Layer 5 of a small transformer language model trained on English Wikipedia (10 layers, counted from 0, width 128). Numbers have three digits each and are written without spaces.
In attention head 1, each number of a token's query is one row of weights dot the token's vector x plus its bias. The head spreads its attention over the tokens so far by the softmax of query dot key.

Query weights of the head. A number n stands for (n - 500) times 0.00067.
q0 (bias 0.015): 508454375671405266339285519276633841425512539537590544594297461343500422668334296496640489573489323574609583531673591656612558677523700642639675530405385570537654492407619611589554431236412460615441729461553500573496458464469548553635436453512430756613261651614614476356515840412672476471463575415396488618619437550715781544410508454771638538335785298410251535511465301618671609646393
q1 (bias 0.002): 422849286496538496399611426384450572397574439468616597407497599388573748782200557440507710465527460626632490497422533432635497547392607387468523169579518600362500316578450424500367513490625302451408736547647414522735470427541427410625328522695306628440475401444685449649584418671507359462538598419288566581413551453504510645428662463503291620543380603465413477639424476555558671407420
q2 (bias -0.017): 667190702559423306577620458406669525716181337597449615597675330439561420574482712587590463748352438380324309441523373305519413762525068356500578588268549345400434311475582547373692608563496530452462377517416335571346364193584877627345565605496559421426633500398398534328296473454553534397520321548458561653305139388420239457278316384451496595417549462534640481438271251653365337472360
q3 (bias -0.076): 442412500527535532525587364386391689578304439109243574558342280531460708524318372438620517646638597477708529521567658178476698420095518451399695781609387441395469570568546651398500411517439408410603462228613384460196513443381326583916587374625393479292279436384740672423289419487550600432431446336257658580403679669278688532529581424772335508252786397362414390450424609461399381585525
q4 (bias 0.169): 371459587445552295438639486656403198224629601439473354277552665451465467504242446610540393631403598670578431510465483559481352456476586273452400526609735435519753465326520455628490581310528427513459453541385614340764443535371486637527444585617685609631666415676487524589686453419356542506610569468629458326429284601446589497418503540572568399483293357484686389547698493600617518662517
q5 (bias 0.083): 740444742475339449447613484761701575424488340508361311687564281488472383618634655434385504349488484329406378544584427464678559406504206504574558730199412533601455379543516644381596434512581569719436396563508404493392392463539709434319584252224654575475604368343366747180387421512411765519355515709465439804406538642705425496356417422359549519554675599627293717473368375684437343487319
q6 (bias 0.012): 576504695448370581401704569768635479430349450395469507747428399603429588584606516547369554471642367489486557639478298522603534330576352375610352648240664598464450528617253601396558517473528447718528432473365462471514615347517430284399701484389497479582595485480500928386312609520443384422399477690250464669411518456496379455424507476450478493660718506778428670449408500441541422561463
q7 (bias -0.228): 558641557480415819540714463733523911561240307515509609813372378524692500371777591563301450375609495269394540650753446563597776367393144568618645526086480706381190624449212486393548381593562533473359514412701261478297710332662457114370459457374276463370618540319663678337330632491596505439285410809381375679505715376751542509576343491437466573637731654457456573582407552307570485341209
q8 (bias -0.490): 423623618122355701571796596742606963552080229416568558871306259753600602412766559748295321282678433169279621637626445510569775455443142423703517338271482770355204750438026604405553180562716471299403350624542121442344645459648517189443616558221546449406554482467627844329337560534689564388130379736227477731444537223524346627505268595407536663774963764762549627539494419327530463500217
q9 (bias 0.146): 164466347595421595575493261278427465521518487552656432403487432372609478453470523427569528573625594354405421163542497423453486685327500515440528562575422463674603330482757425563563434486449605267443614461489650384417476646549644600385249559581333612551593523445709386355696407500403525503433432342563467327580515542504641530734482674701518396681417383187588456728654341636606496449403
q10 (bias -0.336): 409457589182460576664585535614512623644413493471619307404286520537899387531399500492581317480279465316417569524606604399469727445457400582608627574412454725369352755721500684694452344535675464405468399421387496815444500439445419442482727694595302823369220440627638612559394637180473403407500462459443337706547598453362532511470216508496475633710672521368511580705610532408420564618376
q11 (bias -0.135): 366698592243400514396621473514583517592281497486588503582622347612340504478615626472378470500437340525581595510503516580723660420598588286545444682547607828372570604385367510440431457584562469548425374480375405595469675479682345299390477497391541587598382569520464527497310663487470565538385503665304587458540355460661547352655692763265373523443674431535455659417334448350352605403378
q12 (bias -0.003): 210401546496647572784446584384576521315486434233567271482457525565283504383362497274521393562665507507692347429601586497461472580339577489526370454414563433280555424360648415511507517416403662392560503308537528142511476460412511658323336503471327472558459436558671720528580341542538357321626503598567757639323470464247496546551524638405496389677576522508453492479461529639444519457737
q13 (bias -0.048): 554608603368451283625573779544332603507531343475603479612633479277585322693507564279483530461406588554445401411412654562436520585350450461471473293544301348597457486514675458425481459463525637461431490664634255590455339708497552651331377452586514551465402245270310493407659770439624570658397550361805504507578360415714575529536500605576532571513460466405497473420630311566368699609503
q14 (bias -0.152): 611853653308520461443527606663286620530434386406590406538333523651486447254722646452665435507552349556338561660445655440551402530536517638575523332556353623424465507318425574566543418497589548560473523457514430562503546623381277403507519531209537454555437335532590483653362584395442507356434368596359551676405425323359311364468665454545573539497548399756383604451470575359717596569370
q15 (bias -0.113): 595510679403300455491566731490326445445332343337555441809567539500736473421524415487450408557630510370391706685586711547692497704587388685515450514479299534622345474429338467608425404490712560346480500551558363624589418650510477481514535667369542555460524430340538360477564609328667467558421594446604553443490462411462368440447590624525422459468623552493525786642424553487528677493522
q16 (bias -0.108): 497458312576548605483376550326549407347387508362455603516528623543506500480377364732269611537453509594497540596440567457716341559527746488517523477680506516438769397533538660500403509337326631426647410538487512436518637460450545500437488522574527565648569500517535332586562353447689512567357511654464549413488627514390360384400689561529531503348468500589449537532464470350780510523625
q17 (bias 0.189): 590543689473427393287562518458434676572436403327292591519466370459529655595523671760434405659521412606379676680556625585547539369536421500480479778477390651446437460257258409548447415767485225818594385603719453594525332408493453587608517437563525646470621531569396507468369459567490547342564469570373308619429546434568443417596493401579522267584665669455367660636357599449760254504528
q18 (bias 0.146): 550576568563506440393640727577380604492416392479452562512553514517563453515601375422663451454527329444503554480593421604688395489531398564518470442544429656463439551639404483355497492639626408652390503611376382563528344627692608405638533487488497503457441620462497483522414476583465392434392376619236560538561467400482372516481411473376716555503563592452505644625755705497449374522552
q19 (bias -0.094): 143460389559616378376586274211410589778515589446581705334465367356477523646355538462536478477525533453376315242453321630383634547321462336358654456547562709295339523390457418596517449635436523286611514368678689462631399356269732504681439524711412343302473662582650296577569392482550466621597422450537511443322378561329529630440482522415519424619414362327482348557574455485378457286500
q20 (bias -0.011): 302566468474478549532681464503357485534515591510574444583454651519547500395497406586553383626476497403515326426520476372332524476406244468526485339419610568760513438546335593614472398576725578418540443202603540440382497519515516494524521630395225464446497599396687503488530503413348342287609497402670513545446454407584546506626315725697475491605489530598541579464344572565565569513369
q21 (bias -0.181): 586394811541458629655451598638478455436532554580637094587485657372507497612412530520586385346435484362390411452453506509336525368424414572369488396483332423458520633399680461711627519468474555442542658437383503583387370565329697587298438456619510677398416507503506468614522734453289616464709512438726487530547503523510617400400393434476470603444506446365409489621627581503605544483432
q22 (bias 0.254): 399455453571480530487677388659481400547528580680544517407422522674477518726679371615513630469392448599706540503268408440381325503517318497505435449535535485427419503533459578609443402327494633503503465321483480446433530659536472508652570518353470624511579467476580269519333468530338618404557449474383429583500441454626528515436462467527483606620415549525611546322469582603521358439554
q23 (bias -0.077): 730701398467409596420311386553418575438383405477525472448644469590545408384572662455530558462470466673472551500406572404609497262423649343515672578490471575447484487256424628394612610571481370568550500525549313561657552261491428394566434529558574309462480607488491544500420272332452560459564473609448663487469517531339318586432402479407532488330436553866376365301514408503348510415479
q24 (bias -0.057): 500333115773511419510409414237602442576668558379352474330517547396644413603393534500381458500268496546464590360450720386346365592414568522493524811728489413534601456575651689885500521422559393360518507639492558594598532467450500507484632536567561611571447438472458478489550372295426547517639559325560356545550658711363554674448272348659526348436331535409534689693500346529519311563405
q25 (bias -0.183): 353500482571444617429524702529554524386223296397551325578504539799560624522646504415561477488726450471613451469489645521672539446656631675618477500446285570570459576820427805630314446589616544627701221414294354398647538613516604412553511529402555516346471357511724685461430463392810472548253341715509363553403735446541304544283582612598671566327440664437694645603430584132450492388515
q26 (bias 0.113): 481578510519632712448408418645433439315654678602569336379633522578293519548305513507385624325570518466647323374507447471587607489536557522598588255523477227660545585755609606305363617493430515521453778360542536433255599430374584377536545480522363421351648767549381475583432508763331442463575396433268696616610581305534543470445589404306447695535575555339531371419568368569538485195718
q27 (bias 0.352): 507365386475332323588583279432592442401429339507476623401625371423576579653507674504438530675536617682587529466525424515541480417416458279465668711293482443609598459473477343205525630466279414687520431500457473352654457417503466497576589544560625446507650467487490602362517273613424469583360471598274514504480500693539473566448413377324408247663500464566416436460564455773417105370533
q28 (bias 0.132): 447673430755215642507560585417439285453477602459430504426707618456588512664608496625455477476645515409636481523478640436599619677593647516577572688488397385707662488737370780731536400457572261440677504318525520464595351311407421325622617601565316461480504643474595685422500230519291401456540270439166801707627529582331336558269260492361374404492345517581541535747517504508567207316409
q29 (bias -0.138): 442521689394328445659596590672608682568158312268587536537373544708504517626705426463653256390407481342402534575558715425435523554669393656389377552366308699634438512480214484516518294304738593519587377449558337474468376407347299396584603445328642578312542262584508409303453678574458396404459272545333504541262728471546413540519531717606274415640539539690470707716553649428631644448231
q30 (bias -0.223): 563377481765564611577616434486467470406430557384430581546446719535607684434422541607562385441526477556520387540515575436309418652370580760717458559514362380630479483533392561768578454563500384414550536460525476500436552387427422458500584586650667473414454410458494550470612391477709544469604390313790294371312690405486407531330576434767399352484482619519503339549303636318789755529373
q31 (bias -0.064): 597390385663504518747625735491467483700592451274597389513496725439721299654482646496426496517322654562332390585407919377444192633618571754524525629522308398624610366403636692838292458496401219452593624613584577681440285678559406504604676325728644714583487205406222504458550593396426624548536488233321404443546595581335576465476412454520346537293576474340588769636228496278662364477418

Each question shows a short text with each token's key, already scaled and adjusted for position as the last token sees it. A number n stands for (n - 500) times 0.0021.

Then comes the last token's vector x. A number n stands for (n - 500) times 0.012.

0 "$": 526555493494564541416393195636215626484424494655562602567385620332589531560447475482609619457568
1 " is": 472557544516597485419382237631301618491497545537539463510480644383611568551474422449603498535645
2 " an": 484526481488465531460391255477303608531540484458645472389429460516613555472457546371526559577593
3 " A": 507518513554456576554451273488364576580582389526570439515367353573453499437601578593452472488387
4 "N": 549483581438495478427501242734359711498611519478595560644487343529402521525606564711337565463526
x: 556629403555484590442547522659351435524477561461513575459466538514572512530529384465511551491513620408552410632519471416417498327480558387464466447566539357483619486567379610492584549668383614538467410461477540515567309480533478596496546479539464448407452502575496482687580542576509557464592569488515568544486479588604451388628571537455589587248335427543645480298516432425591535562543
Which token does the last token look at most? 2 " an"

0 " exist": 497488541452495557335403216678199605480460400568578555516452598358552605533444579529608558497576
1 "ing": 521501545502482517411442225708158638564476391437551529423480559366630548523408584551580515504573
2 " s": 535569506491510606397430268570380563558482447619546601388447431574528451563587644447668479641470
3 "ter": 502514516423460538497498401528433704430476528509505778598487457485503402528712344524563568490433
4 "e": 496470518444469544413462368629343702429463510439423482495564383362533457513597468591648524574507
x: 520525626530481452569395387513318444513367567455506585485582444523489577454464523523496469408430490607492557557425568646690672432519477431449392376571482465675511447501375482389440535531526410428551492518521587518593528517594446532584395670442417434488481452491353483510427421628488672564590520459412472389339598685466527529518478389496613496594511649558623517356470376546513491495488
Which two tokens does the last token look at most, in order? 0 " exist", 1 "ing"

0 " to": 509516503514564472384414200704179562544466420467658488429371538350591470522421490507627444456480
1 " the": 508522501473532479377402214659207563545489403449733525362367475438597526491384541519548481468480
2 " special": 555538495437462480249427253615336698594401374536629526345615537510514580556535535446574505521494
3 "ty": 515588519465447452337405313639348825528437423508526590384516431470527556498480540588555629462465
4 " of": 504510564506563485428444296694280756581474468423541481478529419417519521446371516547593428442456
x: 564491538476468505558525518545504494428538491482546490543516565588476499531368523576508528551461511473499524450503603552448452585516513479427512536513435518500533538460847554135442470547463440513509504492481433470468505537461457513492619491477600542414533459502448459424691600544492531649523547547466489565501462466554466471547448454513513430488593392602547483342527504480601513463542
Which token does the last token look at most? 1 " the"

0 " became": 519526538424543513349386210784266569550494400496631410442400593380590511478464541460613455497625
1 " a": 523537504466527478354374178698198547552491376489737486344370509437561523501394560476598493546501
2 " newspaper": 471472513446497572246418201848308675683341298512622650426437665486552466597554560505586503574469
3 " editor": 537491466502430589354447250741309640638316355556516623445422690482591457563520614475649556601465
4 " and": 479474543486566479420432264729302658581447463417689481372442526446588505507426516531614478491470
x: 469528527487565364538368587584537348486504566510513544532491546575496470393548508492543592592483461590452550386505523567418495410485561536479504546463448417559613515536647607100567440525689489551556547415483475566467515543494412353568602543473532471467519484479575513507585529530516499564533501507518442404597514475515406420510487455529532506471571603670497487538502608395464602462517
Which two tokens does the last token look at most, in order? 1 " a", 0 " became"

0 "ology": 523527489500508579458464230661249588493411407591597622501376632321655479517411592551589541461489
1 " at": 524510547506545527468433310636290560571495445489638491446418485396592556491363499507540442495470
2 " a": 476531503503517514392380228653208551545465416452699513362374496491568579448423551479571497560472
3 " time": 494440492445522555283396245742261796518322334596562606587478507477530527553494548483624543435586
4 " when": 556547543508554477348406297704235717673482467491501464483467449474532513500352373420606497411566
x: 481450474504633420608423441466497448425516617431530465518385497537428473528442531535468435577490444518402429356642465538621356479580529542478452635387462524433473534519813539311577515534465444572391538545513430628485557487398443495524440435422533578565603461622518491570655617556448495675534554606441486556513458495470435453533492586554583520413436424581506486399447566546540365397501
Which token does the last token look at most, and with what share of its attention? 2 " a", with about 30%

0 " once": 456521467445505503334415271586188717496446438521621537487501498348534513495425528435583551520611
1 " he": 476502492517517498411470292544289680592512387528746503321407568436562405459494544502606552541536
2 " connected": 543514495500492534307438242658240779583427412498489519441521586347614507541510500365684417557629
3 " a": 468511537483504515376375215605219614553515412485719490355376444428571525445416533463572491527469
4 " w": 544436479478502516408409339521377619478401403537586598430432441533675446564556525525600555574438
x: 570432525400528585502561421514624522441382529460458528584742470518422590455613470564522505604543379519469414523545517444507663479489593520506455533662380493570437380562427386364442637492471557491318466468479542580468401451540508499514527534623242554539396477478513362525582564649529586414478388534462586509488473391541501452429409395525532591518301443566447566613618438616482452571543
Which token does the last token look at most, and with what share of its attention? 3 " a", with about 40%

0 "Y": 522532553472546564520457299568275556441442481428608539626442495333541468470456505500396446514466
1 "$": 448553504462548547404406197656256675506406455604585605579434610350564458578491439459510536482570
2 ":": 447477521546588578445387255584372668466502575529585578565415514426581551566413359509562546451555
3 "\n": 457476511448582489363361317662414576523530644647498453602583505555386638458439396317534615465396
4 "1": 471557483514519484321389290608293791601633431418436488305564470532439748535388311608515488538582
x: 535481540548632487579567507523484533491517537571488504508653520472477327537564497504553434480529561416449433525612548555511539503259483560447438427453515515671509468415499515328503578435435478410411557527483728475366426531597464444427472401389386476504488411414564496439656560613570494507481462472512464469381597560512636272454407445486554385407434502330626473495550444691357463425425
Which token does the last token look at most? 4 "1"

0 " general": 504487533510514576397459258634268627466411428552594662491405533298564460543476543547620488483454
1 ";": 530506536477561499470412177649193586535474487545664617430334552390541512571374464511593528406507
2 " and": 445494504449601486470448216661214639545414508488643537431449556434552540581401464413553581484542
3 " William": 519597517563561502408416310632357637597557385456577538455411494535545399455571375508509574366466
4 " Allen": 480558483545569529425441312578356666609508452488547511550459550411620482384467403549443517417438
x: 511386396500532534511412441534416548423493569585442486463549484593475440451432480459468576554485516493461534634561366557359402506492486471616384542504639446376339449455633417225416499492536520555515611470446580557444560476475523488475459490357549458525491540554554459629553343484524521469539524555545553488404436459527685658490473455473574514498371523622461512187500588592420541483563
Which token does the last token look at most? 4 " Allen"

0 " there": 548532431491534543373416278631224708520469414591645549448399582372582574500466521488641585512524
1 " ex": 496612425467529562410433271556390612467465447632543580493474614566515510544518582463659547575684
2 "ists": 515548492518518538310453236691260677637486343460444518419702622436489490642530475464629575559692
3 " a": 458500517473523505378372208626204596519495410479740503371374475442564549458415569472590492532460
4 " ref": 503496442528546552283378272611448625465531358660587565479430594548564485645499536498696521588563
x: 520486585532614661596557384460552570601562620636410507490670527459570516523726502735540577501557310417485476600482433388475548469576569593436488514431529521643568473465334446366463422458463631517473487541386505556547526539502582543568570481552521509565484503461565453525538401532548508509500440468373501590478397555555486400567388437632441452489452366580384489592558429708415588504385
Which token does the last token look at most? 3 " a"

0 " deliver": 507503522482499582403455249599233562477328362584597569563438556283516525507473548541669507456451
1 " a": 521525508478523495377394211632200574544477387474744495376365481417531538472405541493589473514450
2 " sh": 490525458553534547469381309535376636472557344593534484566432484542568568571534634519607406482362
3 "ock": 482466505522517573322438356628377705601496397569511556555626402467556512534572550557679584508538
4 " to": 530517469481567475397439290684323690627500467468550459466488459473563491478357449482538371458518
x: 500523584370417486545519510466603494551490442533557531588546550543520513547484457704558584478556513450530500449544567533489402399527572472367439506524457523512533578493835483231454492497480506453532518388571468463429605510549523494476607479587551385562551451484491575460753533516490549619515544583462463465477422540466520468556491495532497513400593543567486417435467543556442463443543
Which token does the last token look at most, and with what share of its attention? 1 " a", with about 50%

0 " many": 498487457468463495389396248630153689522474421491585555465491481371570549490430566489570546501571
1 " of": 501533473431513465393386225736119667471505445415559519510454448381548541537436527544564454440479
2 " those": 519556449440465473347404254705205693597415444450603662381510539459607477581584530446661538516485
3 " who": 511457479410560446382433337618257774584584456478695563341455438437499433474488436495627583516498
4 " performed": 461531466528455581316400229687214651526382474395518498395521555320599486608486468409697523566520
x: 590530615594564548529561399530481385453570490522553547516653447580588440428515583495497583675469378499524542464477468351498540670658603495458461530522554510487536453401501667179494473501458487484477529567430545609504568486532453529465595489499619560487484481402449502383656496619454498523624582570521528422492525516470530479553464384393502366450563429608499617443538500584431512448429
Which token does the last token look at most, and with what share of its attention? 1 " of", with about 60%

0 " Conf": 531488519465545576439432283587307557406435263595642622533370591350526482598490587593596418438455
1 "uc": 553539486479473483496413353622425562545471252547499623489459579427470508645501511564670423478617
2 "ius": 532512552483535513430450296685369788541481403548570588504384515341576450466436411543501568380546
3 " in": 461515508517531572439460296629255607507411455424594477470425455423556565519359504559520417456410
4 "stitute": 459474513494552521380433206707327730608391385551505618419513655350572398554461547458620482438501
x: 564505567506402461538441438407429450465553609507414573543430456420487526491470516506559596650531511473581571424525517556451558540502509454599523508514475448539553478394547603213518584635665499545474609618521576591485725472422419537416546428454554565397435473455644515416627521408423538605616600410503534408458504488681460564552442546486351529488525569563518399342490487529417559477475
Which two tokens does the last token look at most, in order? 3 " in", 0 " Conf"

0 " forced": 517481524502475560408487320601268600535423370500554510504449527318573471457512533515672386455515
1 " all": 580513516449479517403429349535266659508501400500634533484476400355535513528565540527646365437425
2 " schools": 521503515453429587373492248714285670589330406503531779450535619373592358618554420455571561527377
3 " in": 467528522502519540431440272664219581528483468455592575462421483415544499528343510533551460495385
4 " H": 459486515534463601505481282516388570563590399561511467515429435633477470452555545591500453474466
x: 516588486571487554459484546496463558509445472436466522490652511543485635465536423448499493499520590456417509483212434487523393412501420513358363525472391373503444529486393538486454535617588471444498448509526581424524504616540402508484638506417405555513402455494519546510538473535407666391503367450491476477523507461605460369511521567471407511500066555618466507431510520471519523401454
Which token does the last token look at most, and with what share of its attention? 2 " schools", with about 30%

0 " att": 519453551522526511380400224591288572455449411604551531468374602362569467563509522484685488475494
1 "orney": 552474488501484531360445281693330602579347368540505747466541565495514397658577631455646519498378
2 " William": 576525549538559510429410285593281579573483390546584573471304541419517421505507510521514480416446
3 " W": 469449497513563556580451341433338522489438403523548421578375434442606484443572508665416402430426
4 ".": 471507468518553504578470406405380618419447375370612385579476418426428494485487520616403481308305
x: 456510501447462440554490473416407583602440371483535545535431436591586473529489512495536531587510465577549473649476505555431499468394476517483455387624451589439390445552724472432441427511524587511581530318412576502494552609542460447536625427360485347360473462591511405416393295579533566459508398424530504438455456513580487509634528511493530538516446760562442632337406484300376420484557
Which two tokens does the last token look at most, in order? 3 " W", 4 "."

0 " as": 501509524491556471367402184704220547567479408485669485387354541385583467531393504471594489495506
1 " an": 499526499495504545410406240544255574539476437468723479371399494461599553477447589445599503570491
2 " example": 537513483472493604263413223718349869640464402645502522441436564477565659532545565583683523437502
3 " of": 492514559494553479430437244688255728621508476418525470442495457415559531495371462475583469439527
4 " the": 472490528481512476392399221621220593581532413445715526322381444480610541482381541493522513486505
x: 491473562501491511489474511523517478537486461490480566515439482527501515500508482468507511599501493516487540499566488566466472425431509520438511478491461553578513532557564511040532499490481502495525490486516492456571557500521436407510704516544548525518473484449539495485847538566556490600435491475539474485571508479483501573467462444488503507497441459543466491523536476488500523480491
Which token does the last token look at most, and with what share of its attention? 4 " the", with about 30%

0 " School": 510520504458525568449431225699225512484351420562606640520342661334635507561467606504572535542439
1 ".": 543496491477536507371386181698162551548443427546647530411350566391600511553333516521571580458465
2 " This": 492480448483509498321417263647274700694567363521709460263480533487645665485426518495506632547582
3 " name": 494504544479504580304429186803329774544455310600461618408415709403582471582424642482571519479572
4 " was": 534455572525589492358383196804298652678500439471641373362407655456527594473465552487576460535674
x: 448589525425523481598471546452552495462534614552475484519462567540513418435490437404418462604411537520408480472536474550325485615554564444454439503531488521669588435426482551058534442538614499482477479551488450396529541549451578540428536514451485462675469529488525354549503494537440509596547542453431499442537432496391526468549494481448410597481554417470566543517547504545602463551518
Which two tokens does the last token look at most, in order? 1 ".", 4 " was"

0 " \\": 531552510477522524423413182667202593418418444570611516556267566337545543570513504567514547465557
1 "to": 417538448461531471375411301714376714456435510497524353541473432459518609527578421550477448478505
2 " Y": 489468542535574605591471304480358576522467479496523434504432355485457429451570574524336407541392
3 "$": 496384536448546529371401165706212746533390438576612554509390562322538439585539464495513509447540
4 " ext": 485496451467430560340407252555373672467482408627457484439512769599611583562484473362565548646599
x: 483676516443468378394549512493578461609506622581364565553498565585458539524549577581503468523446583420524635431401537419453441541497486553589525515369540524508572480414518401373571535590390628403497480570494414528522541513639584526510610402598536514551557492472623395482433423383741423654443537514371448533502410580471670322487462476510451256490423497534403365571483498555391471589477
Which token does the last token look at most? 3 "$"

0 "RS": 549547472447549563508476234649291579464464436559554587644405591353556524495390558552477478421506
1 ")": 502577488498544560470455210595252638451435457572551602589420629371573485523403557551541558443545
2 " in": 459524501489540531405434202673201555543444442457614496428400537429570540542352528491537479513507
3 " ": 486568583574516696486440339494375531510457535468559439512457389456464698429274484568513430349478
4 "1": 434527502595430603545492405454360670505526430358502452488404374495484716397363541663537432392412
x: 542435474465568504552638490483361572516497451499441448493535454455461402591536497534461405495560481670498498613536513580619437475442444573433540390419460529583515527421538410217525491355467555413490584506443641473519517510535436426382583439418455381458326489396675455472592590632629526385551453396467492588507635606547503412520455498444523550461478406347557429440551479522348561491353
Which two tokens does the last token look at most, in order? 4 "1", 3 " "

0 " ret": 499479496489518513380422250648333593469549394588579606491443586459494508573491508494626431484561
1 "ract": 542478547524497503393440298563283680496578383585488713598526590341525594640535412473670512495748
2 " of": 498504536489531495418438236656219657528480453432592513450445434351593509514397455530578462439446
3 " a": 472525515493482520402403246600249600566495412454736492345399418509569575434428546494563501539431
4 " neighbor": 525563487537421593449466309629380590652439404565539644540435546557504557562547540571653535491458
x: 411524500494492551434523419523360406409513426588511573498518505563592566483619456600386508535515471407506316415638575400562382495589409519592497386468432538450646411525320460344434490516462438511547604508369480568587501477600616467359574524387487592491491567595540506464650413612489439444559528495449468495544451626574442479565459628576438502511396447623617396571352456465480405543691
Which token does the last token look at most, and with what share of its attention? 2 " of", with about 40%

0 "ric": 531540511488526550426472245647263616431380509531527611576439521299573539464483501553610548444458
1 " sp": 485518465538496613452485294531398565448379419654522601490359545472605472503513617566657528564494
2 "aces": 482501469511495559345459229673188639561409440462524533489558592357606521567498538501670497480542
3 ".": 486530495480536517366380171667158561553457428548651513398372537399590496550319516506599587460477
4 " The": 469506521467493475391402222600213562613523376484741509280377494514614571479362564480509559520533
x: 476440551517488533473467531495494512544477476492473535516417498491500489449491481434449494612516456535474528523552498569487470457396494501407542473469474598552531515573544506048533495476457475477500515502534523490576600508522459400487657518536547503549480485460514479526855522583534449589453443481545473464568496507495501568470475483514471515506416496513449472499532490459474498519494
Which token does the last token look at most? 3 "."

0 ".": 518505474492535517383408174669157532502398432544660536436361529364589484539364533503592583473487
1 " Ind": 526513454464552556429450289534303539680440506644563534365508503560532469426465591544593692535537
2 "eed": 480466537476562449314401315750190662530632452464491488472532484333586534487452438520609584525628
3 ",": 485485517482594533476385362601334736484517525477488612528482432426491522488362419501633556396489
4 " the": 465503523456490487400407239592225600598539403442747517290413455533609600466366553471497553490502
x: 468436532529493489462448531499514503531475483477484557479411488482481495452505485445480502627519448547448530482535501567483512391421508508447537459489485577514546529563575528053560473497447500469535496502555513495578578502524467399492682498550519523539462493474501468511849545617537453565428430510567477473583503480498479535470486487496480507496453528504475479547525496493496521514523
Which token does the last token look at most, and with what share of its attention? 0 ".", with about 30%

0 "ions": 511492527503522557402442207630192544509406445495626578464387578310633463504430539487566550480488
1 ".": 526503489491537507371391170676158534541433422542669527395352544390586482547331519505582575463478
2 " The": 530532505474475491395412237595219560599511366476757505289377494509623584477366564491498550507522
3 " band": 502494486464515553377417201773364656718351297557595504363472629538538449606509525560601558512431
4 " Sw": 473452509529550538457387316535368544599572435609532574505394505555639405481591513550538497495375
x: 591351524450432554455533461555537510551400447565453367548649500534468572512564581608553548557527579530450348518321527586476478487544644548492518391589498379490409565568424463450435438396517505534418453486583465603583539644506430505538469414496310499537491414433541306469577583454453451431455419503519499583561395455631466463408483475624413621504218538653502599416472569614413336496442
Which two tokens does the last token look at most, in order? 0 "ions", 4 " Sw"

0 " In": 521515535501548511395410199664201519508459388486659486435311512370569497532421533549559456470508
1 " ": 525503534501553515403400187658198502535442412507708512402352520379563514525343513522570482437474
2 "1": 584559570594465599566497397476338651502492366386581468513386419497482765461407526720503390347376
3 "9": 542478475571479612495470345540426666558503367526559514462427447439471565445331569652536454486482
4 "6": 507514568483474452411480335661384741455534386470522463521456410488418572332333603582529440384550
x: 414614483505481454426624568529315446407513562505514596392420479514454571574481561545524483502480503502443639725391501461569468442422525414563558585375434451602491526527592533271487549420477457557541650510350616391547318619522542476454455435377351395419420446596407481541524611555526503523543452421434430526413450699513428431505443488514442532437527615516580544387660534581443511401434
Which token does the last token look at most, and with what share of its attention? 2 "1", with about 30%

0 " numerous": 510445453464453494364409228690139670557483409459594574431472515382551534513455559513592547531578
1 " s": 587486488505504579418425290522414571497477452618530620413461459590505462586596616423683484630420
2 "urg": 484532513450476524408503380589422660445564535444446636621567544623471469445628466486628513443512
3 "eries": 529558526484431542370484256724312723595457475502443658441492541460532383529515431440567538506439
4 ",": 472499515507544500409379205664197555536501415488659557393374536408549491541352506488604542467490
x: 475449570535556512499496529517522445504414448508531571543377471506529446490516488476470509674512478518490537513464456527527447558453480556413505552487423513620505516535671529072551551486531527518487524455474525498585610522516425456524626528525526427522494490452597500417683510509455454700477500470500475399553545493527520566456433428506508484463384446658437490479504536427488509512483
Which token does the last token look at most, and with what share of its attention? 4 ",", with about 50%

0 "6": 510499493491519515421438208646172575509416403502638551461349527338556521472374551526555504439496
1 ".": 484504426498530551417429265562243606449363466546534557548479473430533517514336505480500655424575
2 " In": 465502505515515558450445292643258551559496441452525461426419506512556619550417538507519439586600
3 " ": 491555589574535668475434348500423532519441495456613454502445363471455681445310510594450384364524
4 "1": 426547507618437558544484402457381645498529366356537449469360362518478707448400564717513405387426
x: 528391461455570509570680490518367563498503479456457430509558474431516383574525479567481406439542490641524474625572531624643525433394432553457518414436443521564559487399534406278526479341444555418502554507405648422545539519507450440351563424407412389469327469380679437463628535637627571375512478430492458585501577626566524384540472506456553567458476415389555478434552518502365523547325
Which two tokens does the last token look at most, in order? 4 "1", 3 " "

0 ".": 518505474492535517383408174669157532502398432544660536436361529364589484539364533503592583473487
1 " In": 484528517517514557455451293647251552568479438444527446420409518489572620550415516512524436578586
2 " ": 549529604559536653507439349511381519514435494464619464507402397428505681449279464586475382353499
3 "1": 503592542613444564553483402477375641516512357363520444476348396510488716452379535710506391374434
4 "9": 542533454567437600489470354561431654560504368493495523455395427456485550437309557645534446460497
x: 507520400489522437454562544468374385447490423520495473494551462443510447629575565584433435362486596501537544561343494545514544622451437449456553299374587609557617503490630462263565592395617483510442547471379477537465511554462449372414461580484443399397384489563588426456596518497386586400459472467439598603466368583490497496432416575479405584332519513473598457464637402574390501521418
Which token does the last token look at most, and with what share of its attention? 3 "1", with about 50%

0 " chief": 516480517447488552431425293630305594512388414568610666466395577365568459545480646497596489507424
1 " of": 545522540425544466422406279716288608536517445407595549429411433395539488529402520565581344458412
2 " the": 503532510466515492412401242634236566552522420445737554353358456459589545482397535512519487465438
3 " new": 502530535420462479365400264619281701625445397449684548364516398525541551488458548470521550446427
4 " ro": 499503479439452575298361261731448679508348473610506609447422482594598440561484477486675514497386
x: 425535505515456442474410408379592412519488376718478461533486595540525575675501519495596537509519657530439438442560605407603563560564463450557365464472517509494554507491371430298497531483416548482438462422463449456565422402594494609520538630456467443557455539480455429428595448615322593501493382416401415520596408506575478405563460523583463546534368672726466462580477551598439506546503
Which two tokens does the last token look at most, in order? 1 " of", 2 " the"

0 "$": 526555493494564541416393195636215626484424494655562602567385620332589531560447475482609619457568
1 ":": 444529524543590551452391253576348651431513587568565595589404520403574552573423369528570577440581
2 "\n": 449516498456583474371372307661420563493519645656496447630579484543386618473446402341527608461405
3 "1": 527533483512528462326382284616296792581643438421421472309554464520448730516403311601507480530603
4 ".": 544505500417540439281324183683346777573447411507415529390511440567562430645331478457445603471761
x: 534597535440393576478415510434548393555433427533544396457609506498499526588481574341594525578453528499596470416638455365385663545388420453476531372472560579661625483528936550407442551494426474467430566495542606598492550551463484513454529517457499487444495454509467541523570415577513575643455431464456497571467455446467561492530562526511530453397564595473494443404505424589497482438554
Which token does the last token look at most, and with what share of its attention? 3 "1", with about 50%